Layer 8 of a small transformer language model trained on English Wikipedia (15 layers, counted from 0, width 96).
A neuron's activation on a vector x is squared ReLU(weights . x), where the dot is the dot product.
The model reads these tokens: "un" "or" "ub" "ic" "in" " is" " a" " red" " p" "ig" "ment" "ed" " d" "rug" " which" " was" " disc" "over" "ed" " in" " the"

The vector x that enters this layer's MLP at each token. A number n stands for n times 0.042.
0 "un": 9 -15 -21 20 -45 -20 -6 18 1 10 -21 21 14 -31 17 -3 -1 1 -13 -7 60 31 -25 -4 -2 -19 8 -13 -1 -21 -16 5 26 9 23 76 -9 21 -5 24 -3 24 -13 1 1 17 -15 20 11 -4 -32 -11 0 5 35 38 46 19 19 -37 -10 -26 -3 -49 -4 46 -2 -10 4 17 21 -53 -10 -6 -62 1 -27 5 -10 -30 20 -11 -2 4 16 -16 -7 12 5 9 -3 26 -10 -6 0 -8
1 "or": 25 -19 -6 3 -12 -27 -9 1 -24 3 -15 -4 11 -13 10 1 8 9 -17 -8 47 57 -17 -13 -16 -3 11 15 15 2 -16 4 27 -14 10 72 -11 3 0 16 2 27 -19 -14 2 16 17 25 -6 -4 -30 1 -7 -18 24 48 40 10 20 -5 -27 -8 -1 -54 -7 17 -6 -14 3 5 22 -68 -11 -9 -70 -16 -36 23 17 -3 17 10 -1 2 29 -17 -2 22 6 7 -17 26 -15 11 -7 -7
2 "ub": 13 -13 -16 1 -33 -15 4 28 6 10 15 7 15 -20 -10 -3 14 14 -9 6 37 43 -2 17 -18 -16 10 -29 14 -43 0 14 9 -23 48 70 -12 23 -23 20 17 24 -26 -12 -9 11 -1 -17 -5 8 -7 2 -27 -15 21 28 37 5 37 -19 8 0 -21 -45 -31 19 11 15 13 11 -17 -36 10 -18 -74 -12 -31 -11 10 8 6 -13 -8 8 1 -27 -33 9 10 19 -12 26 0 14 16 10
3 "ic": 27 -6 -7 -22 -19 -10 0 -3 28 4 4 -13 2 -32 9 5 11 2 -12 -9 29 16 -24 -24 6 -33 12 -26 23 -6 -7 6 5 -11 19 52 -20 21 -3 11 13 21 -23 3 -42 8 -11 22 -11 -3 11 6 12 9 -7 58 20 27 36 6 -8 32 -3 -66 -39 41 16 -5 30 23 9 -6 -35 3 -66 -7 -24 3 12 13 -9 -15 1 5 9 -16 -12 24 -30 23 -15 15 -5 -11 13 -17
4 "in": 20 -16 14 -4 -37 -16 22 4 -3 25 -7 -3 -1 -30 -1 2 3 3 -22 1 32 26 -2 4 1 -21 -7 -12 25 -6 -18 5 -15 -14 14 70 0 5 -2 -4 -6 15 -8 1 -17 -23 -10 9 -24 4 -29 9 12 5 10 42 27 43 31 -20 4 -5 -17 -66 -26 31 26 -24 18 12 4 -45 -17 -12 -70 3 -17 23 36 -2 23 1 6 0 14 -9 22 22 11 13 -2 -24 -6 2 -7 4
5 " is": -21 -1 35 20 -30 -32 19 -4 10 11 -19 11 36 -17 0 8 44 -1 9 -7 61 -16 -31 -15 13 -8 3 9 4 -1 13 10 23 -10 -2 16 6 17 -2 22 6 12 -37 -12 -11 8 -17 -9 -14 -3 -6 9 3 11 22 35 27 9 -7 -35 21 -14 3 -71 31 39 -10 -28 3 11 12 -11 -9 10 -40 -3 -40 -10 17 -9 -9 -70 11 -7 10 -11 -1 -8 -12 19 -12 -1 30 2 18 -4
6 " a": 26 -2 6 8 11 -2 -2 -7 42 6 -22 -8 19 11 -10 -1 52 -2 -4 -24 26 14 2 -2 31 -53 -11 22 48 11 16 -15 21 -13 -28 11 4 -11 -25 52 11 2 -26 5 4 -4 -8 -3 10 6 -1 1 -1 0 50 3 31 4 -2 -29 15 -22 10 -65 -19 -2 -4 12 -20 -3 17 -20 16 -20 -41 -11 -25 -12 13 -19 -4 -46 -6 -25 -5 3 3 8 -12 24 -1 11 28 -7 20 10
7 " red": 12 4 4 -11 2 2 -14 -21 -25 0 -19 11 12 2 9 -23 -1 -6 -29 8 4 -28 20 50 21 -38 1 18 35 22 9 -4 56 5 -1 18 16 14 -3 34 24 32 -22 23 27 -19 -1 -23 -7 -23 20 -2 -6 -4 29 -18 16 7 -38 0 32 8 -14 -51 9 2 44 32 -2 -5 15 -43 -8 18 -54 -32 24 -26 -14 25 -8 -15 6 1 -22 9 -35 18 -14 31 2 15 -18 -24 3 -16
8 " p": 9 12 21 -4 19 -20 3 -19 33 37 -4 23 -1 -22 -12 -48 -25 1 -20 10 45 -18 26 10 7 -21 1 -17 25 11 30 32 27 -20 1 44 -33 23 2 8 12 -29 -9 -30 35 4 9 5 6 -22 2 -39 32 -16 16 4 7 5 22 -37 25 31 -6 -27 -25 3 20 60 4 -15 1 15 17 9 -68 -34 -18 -17 -5 -18 -9 -20 12 8 -10 37 5 13 -8 13 -30 -16 -23 -25 -9 14
9 "ig": 22 20 -11 -38 -24 -3 8 -5 25 -13 -4 41 29 17 -24 -6 -17 1 11 -15 24 -12 2 31 -27 -46 21 -66 19 -15 -10 -2 23 -23 24 62 1 1 26 24 -31 10 -10 15 29 35 -29 10 -14 -10 24 27 12 -20 33 -2 22 -20 24 -22 -15 31 -12 -9 -49 -40 2 15 11 20 -24 3 -17 -7 -35 -11 -25 -10 -3 14 -12 8 13 17 -2 7 4 11 -58 40 1 -15 5 2 -35 29
10 "ment": -24 -1 -2 -54 -28 22 -10 14 27 -2 -1 -5 16 -14 17 7 -3 1 -15 -5 35 10 -4 33 -11 -14 -15 -33 25 -11 -14 -8 32 -18 14 46 24 11 -7 14 -7 3 -30 -21 -28 -4 14 -2 2 -21 10 3 19 20 10 48 4 25 3 -10 -20 46 4 -62 -12 8 15 -28 -16 2 12 -34 -30 43 -46 1 15 15 -8 16 4 4 -9 21 -8 29 2 24 -22 44 -37 3 -14 -8 -7 4
11 "ed": 26 11 8 -11 -8 -15 6 13 24 10 -4 -15 1 -15 -9 -7 44 10 -36 8 4 -6 -24 6 0 -19 2 -17 43 -18 -11 9 52 -19 0 21 3 -13 20 -1 24 5 -36 -7 -8 3 -24 10 14 -9 -19 -1 -12 13 9 28 10 19 -5 -10 4 -1 7 -74 -7 11 29 -1 2 5 21 -41 22 -3 -65 1 -17 6 -5 26 -29 -11 23 2 5 15 -17 32 -32 23 2 -4 2 9 -32 22
12 " d": 18 -13 6 17 -15 -1 26 -30 8 16 0 -1 20 -23 -16 -66 5 -3 -27 9 22 10 12 19 26 -7 -5 -3 11 5 41 9 17 -31 47 31 -46 11 -8 9 42 -6 -30 -14 16 -37 -28 -3 -4 -20 -4 -6 5 -5 5 3 32 21 -24 8 -4 25 -4 -37 -10 5 59 5 -16 16 -5 -44 0 48 -40 -9 -7 5 5 4 14 -27 25 -8 8 12 18 -18 -5 24 -14 -3 -22 -12 8 -19
13 "rug": -10 -4 -15 -24 8 -10 11 -23 13 -24 -3 11 22 -1 -26 10 -9 7 10 -8 -15 -19 12 -14 21 -42 20 -22 8 -8 -4 29 62 -26 1 73 6 2 15 37 -25 -6 -7 -15 13 7 -6 24 -17 -36 -3 35 1 -29 8 25 35 -19 -10 -10 5 22 23 -40 -62 -4 5 36 5 -3 0 1 -11 29 -7 -12 2 5 -41 18 -33 -14 18 15 -6 13 17 23 -37 31 6 7 -12 -26 -28 43
14 " which": -9 16 -21 27 -29 -43 -16 17 21 11 9 15 35 -13 3 -2 44 -18 -10 6 37 -23 -20 24 -12 -21 13 -10 28 4 -4 12 33 -13 44 -1 -7 -4 -20 16 -18 -1 -24 -15 6 -8 -11 24 9 -4 -22 -13 0 31 12 41 13 10 22 -10 -35 15 3 -75 -11 -5 -17 40 -20 -10 9 -25 3 30 -28 5 -28 24 0 -31 -2 -22 17 34 -12 -12 0 4 27 15 8 -2 -5 -7 -3 9
15 " was": -18 18 44 26 -29 -33 18 0 -4 16 -9 -4 31 -2 2 3 49 -9 2 9 42 2 -21 -12 8 -12 -10 -2 6 2 4 8 26 0 2 8 13 11 5 28 -10 28 -23 -17 13 3 -23 10 2 -4 -12 -3 -5 13 20 22 38 -16 2 -20 -6 -36 4 -70 38 6 -20 -5 -5 8 15 -18 4 8 -31 3 -49 -20 22 -22 -34 -70 1 2 2 7 -3 22 -1 19 -20 3 28 -19 -10 25
16 " disc": 65 -19 10 -6 27 -28 -1 -31 -13 5 -7 -2 33 -18 19 -3 37 -26 -9 -32 36 7 24 -16 6 -2 -2 -23 0 -5 -2 52 22 -26 25 -7 1 35 -9 -9 4 7 15 0 -25 3 38 0 5 -17 -32 8 7 -37 43 -12 20 -15 4 -25 25 -31 2 -12 -43 -30 76 34 -11 -1 7 0 -43 -3 5 3 -2 5 11 -32 0 -48 49 0 3 19 -18 -6 -10 25 -4 -2 -9 -18 -25 27
17 "over": 16 6 -5 -17 -25 -4 -35 3 -28 -29 -5 -21 46 -30 28 12 6 29 8 -1 28 18 -6 29 -9 -10 3 11 13 -20 -16 5 9 -7 62 -4 -24 39 -15 -4 -18 13 -25 -16 10 -34 -1 -14 2 -28 -18 19 23 -20 -11 21 32 16 18 -27 -19 34 1 -55 2 -23 47 -23 -4 4 9 -40 1 12 -17 5 -2 -9 26 2 -17 -12 39 21 -1 24 12 -10 -6 45 -14 -48 36 -12 -7 17
18 "ed": 5 28 -6 -32 -13 -13 25 17 13 14 -16 -19 -6 -36 17 4 27 13 -27 14 4 18 -9 12 30 4 4 11 9 -22 -11 25 45 -7 34 -17 -6 5 13 8 9 -2 -39 11 -10 8 10 -7 -7 -14 -31 -4 -14 11 26 18 17 24 -4 -38 -6 -13 18 -77 10 20 9 -41 -4 13 31 -16 10 21 -29 2 -40 -13 -1 45 -29 -50 6 -6 12 -1 -8 27 -24 22 -10 -4 12 4 -9 11
19 " in": -16 1 3 -12 -20 -31 21 -3 43 16 -16 -7 22 -17 8 -3 52 18 -6 5 23 7 -9 -8 16 1 7 0 38 -15 6 21 50 -6 10 -10 -25 7 -2 28 20 -6 -20 5 -8 27 17 -6 -6 1 -32 5 -23 2 11 8 33 -17 18 -26 -2 -10 0 -90 -28 23 -9 -26 2 16 8 1 -3 1 -13 -11 -14 -9 -7 7 30 -35 -10 -14 14 -5 -9 -13 15 23 -15 -13 24 2 -16 11
20 " the": 15 -4 -1 2 7 -24 8 2 11 23 -9 2 -2 -30 -1 1 95 -3 -6 1 25 8 -15 -10 28 -64 8 26 46 -17 13 -13 49 -12 0 6 4 21 -17 0 11 14 -20 -8 -5 16 -2 2 -22 12 -10 -3 2 8 22 7 34 -7 -4 -9 -9 -1 -9 -66 -41 14 13 -15 -1 12 3 -2 -12 0 -5 5 6 1 1 -9 7 -20 -4 -1 -4 -7 -11 -8 29 11 -13 -14 0 -21 -9 -5

Each question shows the input weights of one neuron of the MLP. A number n stands for n times 0.0074.

n175: 2 0 1 -12 38 -18 11 22 -10 11 34 6 -1 -8 -13 6 8 25 -8 17 -5 9 -47 1 -3 16 21 -1 10 -8 -16 -14 -5 5 1 -48 -30 15 24 -11 10 -2 5 26 11 6 -11 -30 -10 12 -18 -7 -7 33 -34 -4 -30 27 2 6 13 -1 18 -25 26 -11 -3 2 35 -12 -10 9 16 -7 -14 -15 33 -40 -15 15 -20 27 -9 -7 2 -37 -31 0 -7 28 -2 25 41 -12 25 -6
Its three highest activations, in order, are on tokens 18 "ed", 11 "ed", 19 " in"

n288: 7 43 19 11 -15 -7 21 17 -15 13 7 -1 2 -15 -18 17 -3 18 20 -9 -5 71 -12 -8 14 15 4 3 -7 18 -9 -10 -20 8 -15 -29 -8 -8 -16 15 0 13 3 -11 -34 12 8 -10 -33 52 -5 8 -2 16 -5 -16 -20 13 -19 -10 -2 8 10 -10 -35 27 10 -35 22 -3 -2 18 -16 -2 4 5 9 9 8 -12 27 14 7 5 -3 0 3 25 -25 -1 -17 12 -46 50 -23 -22
On which token does it fire most, and how strongly? 4 "in", at about 2.6

n31: -58 -30 -13 -3 13 6 -10 -26 45 5 30 1 2 22 26 -22 9 5 19 -11 -12 -9 14 -26 31 21 11 30 -9 13 4 -5 11 -16 -2 5 19 -11 -4 -5 1 -18 34 -1 -13 1 20 -22 -23 16 -20 6 -10 32 16 -5 -34 -21 -11 26 2 0 10 30 -4 8 13 -15 -22 50 0 2 -28 -5 2 -22 2 -34 21 -21 6 6 -15 -33 1 -3 -30 26 16 2 -5 0 -27 -17 -1 -19
It fires most on token 19 " in"

n99: 2 10 7 -7 46 -13 22 -10 -12 2 13 -10 13 7 10 -6 -17 -11 -4 -23 -12 -1 -10 -60 -10 25 -11 5 -11 -32 2 -2 -1 25 -15 11 -14 -23 30 3 5 18 -4 0 1 4 -3 23 -9 9 8 30 19 29 -6 1 -7 -13 -15 -11 -5 9 0 13 12 -1 -18 -2 -16 14 23 -18 -18 -23 -19 -4 7 -22 23 13 7 10 -22 -6 15 -3 -18 -8 -1 -1 -32 5 -19 0 34 -16
On which token does it fire most, and how strongly? 1 "or", at about 1.3

n170: -13 8 25 23 -3 2 -1 22 -20 3 -11 17 -7 -16 -37 -11 -28 31 24 0 -12 22 -12 19 13 18 12 -13 -21 18 15 11 -25 -11 -10 -26 -10 7 -23 -27 9 -3 4 2 -28 27 -41 40 -7 -37 -5 -15 21 -6 -51 -18 -13 9 -4 26 -14 18 -16 17 -13 35 14 1 4 26 -33 -17 -2 19 9 22 19 17 -2 -7 40 23 31 11 10 7 -9 -1 24 1 12 22 -18 15 -10 0
On which token does it fire most, and how strongly? 12 " d", at about 1.4

n307: -39 27 6 2 1 -12 -8 0 -1 31 18 -22 -1 1 9 -11 10 16 -3 -16 10 -3 -38 26 0 -7 -3 -8 17 17 23 -37 -4 2 2 -12 -31 -5 2 -34 8 6 19 6 -3 -17 5 9 32 6 -9 10 14 30 10 18 -17 -15 4 -1 15 15 -1 -4 11 -8 -16 -12 -16 -15 -2 -5 -10 1 -7 -17 26 -11 28 -14 10 10 6 7 -31 -11 6 -11 2 8 -8 18 22 -3 -3 37
Its two highest activations, in order, are on tokens 14 " which", 10 "ment"

n158: -23 -3 38 11 12 11 -7 -20 -5 7 25 7 -35 -30 -3 -19 6 3 -18 -17 -39 -4 -5 23 13 -3 -4 18 -21 34 -3 42 -12 0 9 -5 -1 34 -35 -33 21 -34 -7 -22 16 17 -5 -39 2 -25 14 -9 -7 7 -17 -3 -8 -29 5 -4 20 -15 12 -1 8 1 1 -14 14 -1 -26 35 16 -16 5 2 18 -6 -6 -14 10 24 -32 -8 -19 -24 29 7 12 -8 38 -11 25 3 13 -11
It fires most on token 8 " p"

n266: -19 -20 28 20 31 -14 -11 8 17 -5 4 -27 14 -17 -9 3 -31 48 30 2 -3 20 -44 -38 13 -5 5 -1 1 -39 -19 14 -10 17 -5 1 8 59 -12 -8 21 16 -6 -32 41 2 -16 7 10 -4 -37 35 -4 -25 7 13 -10 -8 -21 -10 16 -13 -5 13 2 18 -5 -35 12 35 -30 -1 20 -14 17 -16 12 -18 5 -1 2 20 -31 -11 29 -10 -23 25 11 -3 -55 16 22 -6 -5 4
It fires most on token 2 "ub"

n105: 10 -13 -26 38 12 -48 -11 -12 12 18 -11 -8 -10 29 29 0 -7 18 -26 20 -12 21 18 25 26 10 7 27 -6 31 -7 41 -31 -8 -8 -18 -15 -12 -49 4 3 -46 13 16 -8 34 12 16 9 39 -4 -1 -23 -21 17 -8 -27 56 -33 -4 17 -48 16 7 30 -5 -36 -25 1 13 -2 -11 35 -10 13 -38 -2 32 -6 -40 -29 -3 15 -30 -5 29 3 5 -7 -10 -26 32 13 17 2 11
It fires most on token 6 " a"

n312: 10 1 25 21 4 -34 -35 45 1 8 12 21 -10 40 4 0 -19 -35 -16 1 -18 62 1 -23 7 38 -41 25 -5 18 -5 -15 -3 56 -8 -33 5 17 -21 0 6 -4 27 -10 15 7 3 -3 -8 6 3 -6 17 -18 -18 4 3 -10 -28 4 -10 -48 22 3 -9 -1 2 -32 10 -21 15 -9 2 -20 1 -19 4 -9 21 -13 15 18 13 -7 35 36 -21 -18 10 7 25 45 25 16 -5 30
It fires most on token 1 "or"

n50: -2 -15 -3 11 12 -35 9 -15 17 34 4 10 3 48 57 38 -14 19 -30 -4 -6 -15 29 15 10 13 -8 39 -18 10 9 11 -22 -21 -14 -13 9 30 -19 -25 -30 -14 3 12 -22 19 6 -18 -37 -1 -18 24 28 2 4 4 -48 43 10 20 -1 -26 22 -2 49 8 -44 -42 1 23 -7 -4 -1 -19 -4 -19 10 24 -20 -35 41 15 8 -48 -67 8 -13 -25 34 -7 18 63 22 4 23 15
It fires most on token 5 " is"

n292: -11 -8 -23 0 22 -18 -6 2 32 -2 -5 -25 0 -41 42 -1 -18 -7 -26 -25 -9 22 -16 9 -3 7 -5 32 3 -7 11 -20 -9 18 4 -34 22 11 0 -3 25 17 0 -13 -44 19 33 30 48 -2 -48 -16 1 -12 10 -29 17 38 -5 26 44 -7 26 -6 51 -41 -3 8 -41 -16 28 2 1 4 2 -33 16 -3 -12 -10 5 13 -3 -46 16 25 -19 47 4 10 30 36 4 -2 -2 -32
On which token does it fire most, and how strongly? 18 "ed", at about 2.6

n4: 2 9 -7 17 -3 1 10 -16 16 11 -1 -10 -20 16 19 -9 -1 -17 0 -3 -10 4 -12 16 2 3 -4 5 -7 -15 11 -33 -5 10 -44 2 -10 -16 3 2 27 -19 13 18 -27 -16 -7 -1 18 8 -4 17 -29 1 10 15 -7 -6 5 0 12 -15 -3 22 45 14 6 -13 -29 9 -11 -12 -24 -43 4 29 34 23 4 -29 17 0 -41 23 2 7 14 -28 -3 2 -26 35 26 55 35 9
It fires most on token 6 " a"

n85: 7 16 7 -23 -21 -5 42 -27 6 39 3 10 -30 38 -42 13 -24 -16 -13 1 -15 -16 3 0 5 16 18 7 12 6 3 11 3 5 -30 -35 -28 0 -26 5 12 -40 11 30 41 27 10 -20 22 -9 -19 19 -13 2 -46 -10 -16 -13 -1 38 26 1 7 -4 25 -3 -13 -46 30 48 -42 -8 29 -12 7 22 0 34 9 -25 49 18 -19 -26 6 -12 23 33 69 35 -5 27 16 -40 -25 -19
It fires most on token 19 " in"

n207: 8 -27 -24 -1 -8 -28 -6 -13 56 11 -2 23 -13 13 -12 -15 -4 9 -10 22 4 15 12 47 27 21 24 19 6 11 -2 -20 -45 5 8 -14 -16 30 -16 -9 3 -41 2 16 -18 24 -5 -33 -3 25 -7 8 6 -27 -1 -10 -32 -2 8 46 46 21 -8 -2 12 23 8 -12 18 13 -17 12 13 -48 -2 2 10 -35 9 -14 -9 -13 -32 -32 -28 7 -12 41 -14 16 -22 32 16 21 -31 30
Its two highest activations, in order, are on tokens 2 "ub", 8 " p"

n123: -6 12 -12 22 16 -22 -42 -33 -8 -31 -14 19 11 -18 22 6 -19 -4 6 -7 3 29 -4 -2 30 10 -1 41 -20 9 22 10 -10 31 22 -16 10 -13 1 5 -20 1 -5 -9 10 -2 -10 13 11 6 7 16 28 29 0 -15 -20 18 -34 -12 -19 6 9 6 11 0 -10 -36 9 -12 -14 11 20 2 22 -10 12 -42 11 -9 4 1 8 31 14 0 25 -2 -19 3 32 20 12 1 -21 -1
It fires most on token 17 "over"

n58: 12 -1 -15 2 11 13 -23 28 -34 28 20 -16 -14 0 2 1 3 42 -17 -19 -8 26 -11 28 -2 12 3 3 23 -15 13 -1 11 32 -7 -32 3 5 -14 -44 -4 18 -2 -10 -12 19 -35 -24 23 -12 -7 -6 -28 2 -12 5 -8 4 6 36 -3 18 12 -3 5 6 -25 -2 18 -16 -9 -7 11 1 2 18 40 39 -1 -30 21 27 -5 -8 -9 -9 11 -16 -38 -11 10 -4 -27 40 -1 21
It fires most on token 11 "ed"

n91: -7 17 -18 46 3 -12 -16 -20 -14 4 11 -9 9 22 17 -18 -6 5 -22 -31 -1 27 -18 -6 16 -2 9 28 -6 -21 6 13 3 5 -17 -19 28 17 11 10 22 4 7 -22 11 15 -2 -12 15 -2 -51 14 -16 18 0 26 -8 12 -7 -10 28 -2 22 -12 3 -47 -17 0 -26 23 11 3 23 -11 9 0 -3 6 -25 -52 0 26 2 -29 9 -35 -9 -1 6 1 17 -4 -5 29 -10 -7
It fires most on token 6 " a"

n250: -2 -23 42 41 1 14 -42 15 -14 5 4 -5 15 7 -27 -9 6 -22 -18 2 -9 3 5 3 13 22 14 30 -28 -27 7 20 -36 28 -2 -11 6 22 3 -16 7 6 -2 -13 -19 2 -21 16 39 25 -36 40 -7 15 -41 -16 -15 -16 -18 -16 -7 -24 43 10 -9 42 -20 -15 26 22 6 3 30 16 12 7 21 -11 29 20 -25 7 -6 -32 13 -10 -35 -5 -17 -13 11 -16 -12 -18 -18 14
It fires most on token 15 " was"

n201: -12 13 -5 13 32 -10 -12 -1 -3 -18 10 22 11 5 15 -1 -18 22 23 -2 -7 -9 24 39 30 -6 40 -12 -3 -2 7 15 -8 -9 -19 -11 36 15 2 -12 -17 19 0 20 -4 38 -46 10 -23 -8 -27 -24 19 -36 -7 -21 3 18 -29 -1 3 -8 20 -1 -5 36 -1 2 -11 0 -5 37 -12 0 16 -7 9 -19 -13 -17 -17 6 5 -9 -41 9 -7 -3 -7 16 -14 2 -14 21 -29 -4
Its three highest activations, in order, are on tokens 13 "rug", 9 "ig", 7 " red"

n270: -32 -11 -26 2 9 -8 -8 10 13 -6 4 -16 3 15 22 17 -1 1 -28 -9 -32 8 10 -6 12 26 2 2 -18 -12 22 32 -12 -21 -15 8 30 30 7 -11 -16 0 -6 -12 -37 -4 6 -23 2 -7 29 7 -7 11 -9 7 -4 11 -12 -15 -11 -5 54 4 3 8 -8 1 4 13 -19 2 11 -7 8 -7 4 -8 -22 28 -3 1 -28 -12 25 -5 -1 -3 12 5 -18 -3 21 -16 27 -11
Its two highest activations, in order, are on tokens 18 "ed", 10 "ment"

n169: -10 27 -19 4 13 -7 -11 -13 15 1 -10 -12 3 -8 4 1 3 -8 -9 -23 -8 17 -26 -18 3 -6 -17 13 -2 2 -29 -10 -15 48 -6 5 0 -36 -10 21 -20 -10 16 -2 -9 18 -8 17 39 5 -22 -5 46 32 -14 -1 -25 -12 -28 2 19 16 -18 1 6 7 -31 -10 -29 6 9 21 7 -1 -8 34 1 13 50 18 -8 -4 -17 -2 -3 -21 2 21 -5 5 44 7 -46 33 -26 -3
It fires most on token 14 " which"

n26: -15 -14 -18 24 9 9 16 -20 4 7 0 5 -2 26 -5 -19 -6 0 -10 1 -1 -8 -17 -9 -1 14 -7 -14 12 8 -1 10 18 8 -12 8 -24 -18 13 6 -10 -34 -8 -9 11 8 3 17 -2 12 -44 13 2 5 14 12 16 3 10 6 16 -20 15 5 12 -8 -15 2 -24 -5 7 0 18 -8 -5 -1 -3 -10 -8 5 -4 6 21 -34 -12 0 -7 -11 -14 -16 15 -11 -7 27 -4 19
On which token does it fire most, and how strongly? 11 "ed", at about 1.1

n109: 14 -24 -66 10 9 -18 -1 19 14 -69 8 -5 -14 -12 21 -11 5 1 4 -18 -27 28 -1 3 6 -4 7 8 20 -23 12 -55 -18 0 -49 -43 -13 -8 -9 6 11 17 9 8 -42 35 6 20 25 15 -43 1 54 20 -24 7 22 -3 -8 13 53 9 10 1 10 -12 19 -20 -19 40 1 30 -47 2 14 5 8 -35 -8 -29 -19 10 9 9 5 -28 -25 43 3 25 28 -18 11 43 8 -23
It fires most on token 3 "ic"

n365: -26 -23 29 3 -1 -12 20 35 16 37 -1 -2 -8 -15 9 -27 -11 22 -11 -6 -9 40 -13 -9 -10 13 8 -7 -18 5 2 0 -18 16 -25 1 -20 22 -31 -56 19 -19 4 -18 -8 -26 8 -8 23 14 -33 -21 -5 -3 -27 -3 -31 5 35 -17 19 6 4 6 41 27 5 4 -30 30 -9 -18 2 8 -6 32 48 22 22 -4 -23 26 -31 -3 -24 -6 -28 13 43 9 -6 0 -3 -15 29 9
Its two highest activations, in order, are on tokens 4 "in", 2 "ub"

n364: -8 11 -14 -1 9 5 -4 20 21 -8 11 0 -7 -5 -9 -6 0 -3 3 -11 12 3 -18 1 -9 -6 19 -1 5 2 4 0 -12 9 -2 -25 -9 -20 15 7 -8 4 10 -4 -25 -2 -6 15 13 9 -20 -7 9 1 -32 3 -15 8 8 18 -1 31 10 1 4 25 -9 -23 5 -1 18 12 -16 4 3 9 1 22 10 1 7 6 -24 1 8 -5 -23 0 -1 10 11 3 -22 4 1 18
Its three highest activations, in order, are on tokens 3 "ic", 10 "ment", 14 " which"

n151: 7 -25 10 -1 6 -28 -19 -25 53 -22 53 -1 -18 -37 8 33 -17 -16 -33 8 -13 25 3 15 5 20 -40 -19 -22 -15 -4 -29 -15 20 -6 -1 -2 27 3 22 2 -6 3 34 -1 15 -53 11 14 -19 -19 24 30 4 -20 -14 -8 -6 -13 40 38 -56 -4 0 -15 -18 -4 -8 -23 -9 15 12 14 -2 7 3 31 -5 2 19 38 22 -12 5 -10 -58 36 46 -25 14 31 12 7 20 13 -51
It fires most on token 3 "ic"

n333: 7 -19 -10 -20 -13 -5 20 20 3 20 16 -6 -2 19 -14 -3 -10 10 -25 1 1 -1 -23 0 15 -9 -10 0 -4 11 9 -23 -5 21 1 -7 -8 2 14 16 -2 -6 -26 -4 -1 22 -11 36 0 5 -34 10 5 34 -23 6 -18 1 6 -6 3 14 15 7 8 54 -27 -10 -2 -10 15 -22 -16 -4 -1 1 -5 18 26 17 -8 -1 7 -16 -5 10 -22 -4 -36 2 58 5 -8 -3 1 15
Its three highest activations, in order, are on tokens 11 "ed", 3 "ic", 18 "ed"

n127: -40 3 12 -9 24 -37 47 -16 5 -16 29 14 -3 5 35 15 -76 -27 -23 5 7 57 3 15 38 41 7 25 -51 -43 -3 5 -17 -1 10 -21 -32 4 2 -34 12 -17 22 -23 18 -17 -1 23 -6 -18 -55 6 33 13 -18 11 -3 3 -18 37 -4 3 -18 -4 70 -29 0 -22 -25 42 16 -13 -17 2 30 17 5 5 25 -17 8 -14 18 -9 15 8 14 -26 2 13 30 -7 -29 -7 22 -57
Its two highest activations, in order, are on tokens 12 " d", 17 "over"

n139: -8 -34 0 8 27 -9 1 -9 46 -17 8 -8 -5 6 -5 35 -29 29 5 8 3 19 -40 -15 8 10 -25 -15 0 0 13 9 8 -2 -16 -36 18 18 7 -16 32 17 -7 -16 -5 -8 -3 27 -24 1 -30 8 5 -15 15 16 -24 26 14 -13 10 -23 43 7 12 3 -5 -30 -19 43 -28 21 2 -13 0 7 13 -36 18 0 9 20 16 -4 -46 -10 36 -23 35 -18 -28 6 33 37 34 6
It fires most on token 5 " is"

n3: 12 -3 -7 9 36 0 -8 -18 -11 1 8 37 16 6 -29 21 -17 23 26 10 18 -1 5 -7 4 7 -18 19 -3 20 -17 -28 4 -4 -16 14 -16 11 6 -7 -32 -22 3 34 9 22 -1 -14 0 9 -30 -11 24 19 0 -10 -5 -16 -48 35 3 3 38 -6 10 13 1 7 -23 -14 23 22 -16 1 1 -18 14 -4 14 -49 34 44 -24 -4 -37 -12 -9 3 -32 -10 -7 -19 4 -14 -22 -12
It fires most on token 7 " red"

n199: 15 -9 -17 -10 18 3 -6 10 -1 31 -4 5 -3 -7 -29 1 -1 0 -14 -18 0 28 -13 10 15 36 -24 8 5 13 28 26 -16 -4 -40 -25 36 4 -22 -30 26 19 -7 -29 -13 10 -53 -28 -1 6 -3 -19 17 14 -15 4 -3 27 5 41 0 19 18 29 1 -9 -1 -7 16 -37 -1 -28 23 8 -10 20 39 -12 -9 2 4 7 0 3 13 -17 -4 8 -12 4 -21 32 -9 36 -28 -6
It fires most on token 11 "ed"

n145: -8 -8 -11 22 10 -5 -5 -22 42 -7 7 -1 -16 12 24 -17 2 23 -12 6 -17 4 -6 3 20 2 8 18 -22 10 -13 -8 -3 -25 -7 -10 27 9 -5 11 1 -8 7 -7 0 16 -11 23 -19 -23 2 -16 -9 -4 -21 20 -40 24 15 -9 -7 -12 -1 -6 -18 2 -9 -10 -8 27 44 -3 30 -11 -3 11 -14 26 -8 40 11 22 17 -1 13 -16 5 35 -23 5 23 2 11 5 12 -10
On which token does it fire most, and how strongly? 18 "ed", at about 2.4

n110: -8 -4 2 19 1 -34 -13 26 54 7 9 9 18 0 -30 0 -39 -14 -27 -5 27 24 16 2 5 13 2 52 20 15 -6 -19 -55 8 -19 -28 -52 25 4 -8 -21 -15 -6 53 -17 0 -27 -15 29 23 -46 35 46 32 -29 -20 -56 17 -17 -5 22 -4 17 -9 8 -17 5 -55 18 1 -9 -23 13 -7 -5 -34 10 -25 11 -7 -6 -8 12 -39 9 0 1 -12 -3 36 15 22 11 24 3 28
Its three highest activations, in order, are on tokens 6 " a", 5 " is", 17 "over"

n15: -26 -35 -18 36 36 -24 24 -4 -1 7 15 -10 -24 -16 -3 -36 -40 -23 5 -1 -14 20 1 -5 38 -12 -7 16 -12 14 31 -16 -11 10 6 -3 -9 -7 -19 -5 25 -19 12 16 -16 4 -46 -4 -2 20 -31 -13 45 34 -22 -15 6 35 -19 5 1 28 9 -14 5 11 9 3 -21 12 -6 -6 -1 7 -6 -3 27 -3 -26 9 14 18 -11 3 8 11 -18 -10 -6 13 -25 27 -41 4 20 -3
On which token does it fire most, and how strongly? 12 " d", at about 13

n28: 12 1 5 -11 4 -11 19 4 46 -31 25 28 -16 -3 -31 5 3 14 3 12 -14 43 -14 6 30 -19 18 0 -62 -24 27 -22 -16 11 -18 -23 7 27 -18 -6 24 0 -10 -3 -33 37 4 -21 -9 13 -4 -30 -24 -9 5 -22 -13 6 -27 -28 12 21 9 -2 -9 -8 -14 -13 11 22 3 -8 12 -16 24 31 18 -27 3 8 -6 9 -30 20 17 -3 6 16 17 7 2 17 17 2 -15 -24
Its three highest activations, in order, are on tokens 20 " the", 18 "ed", 19 " in"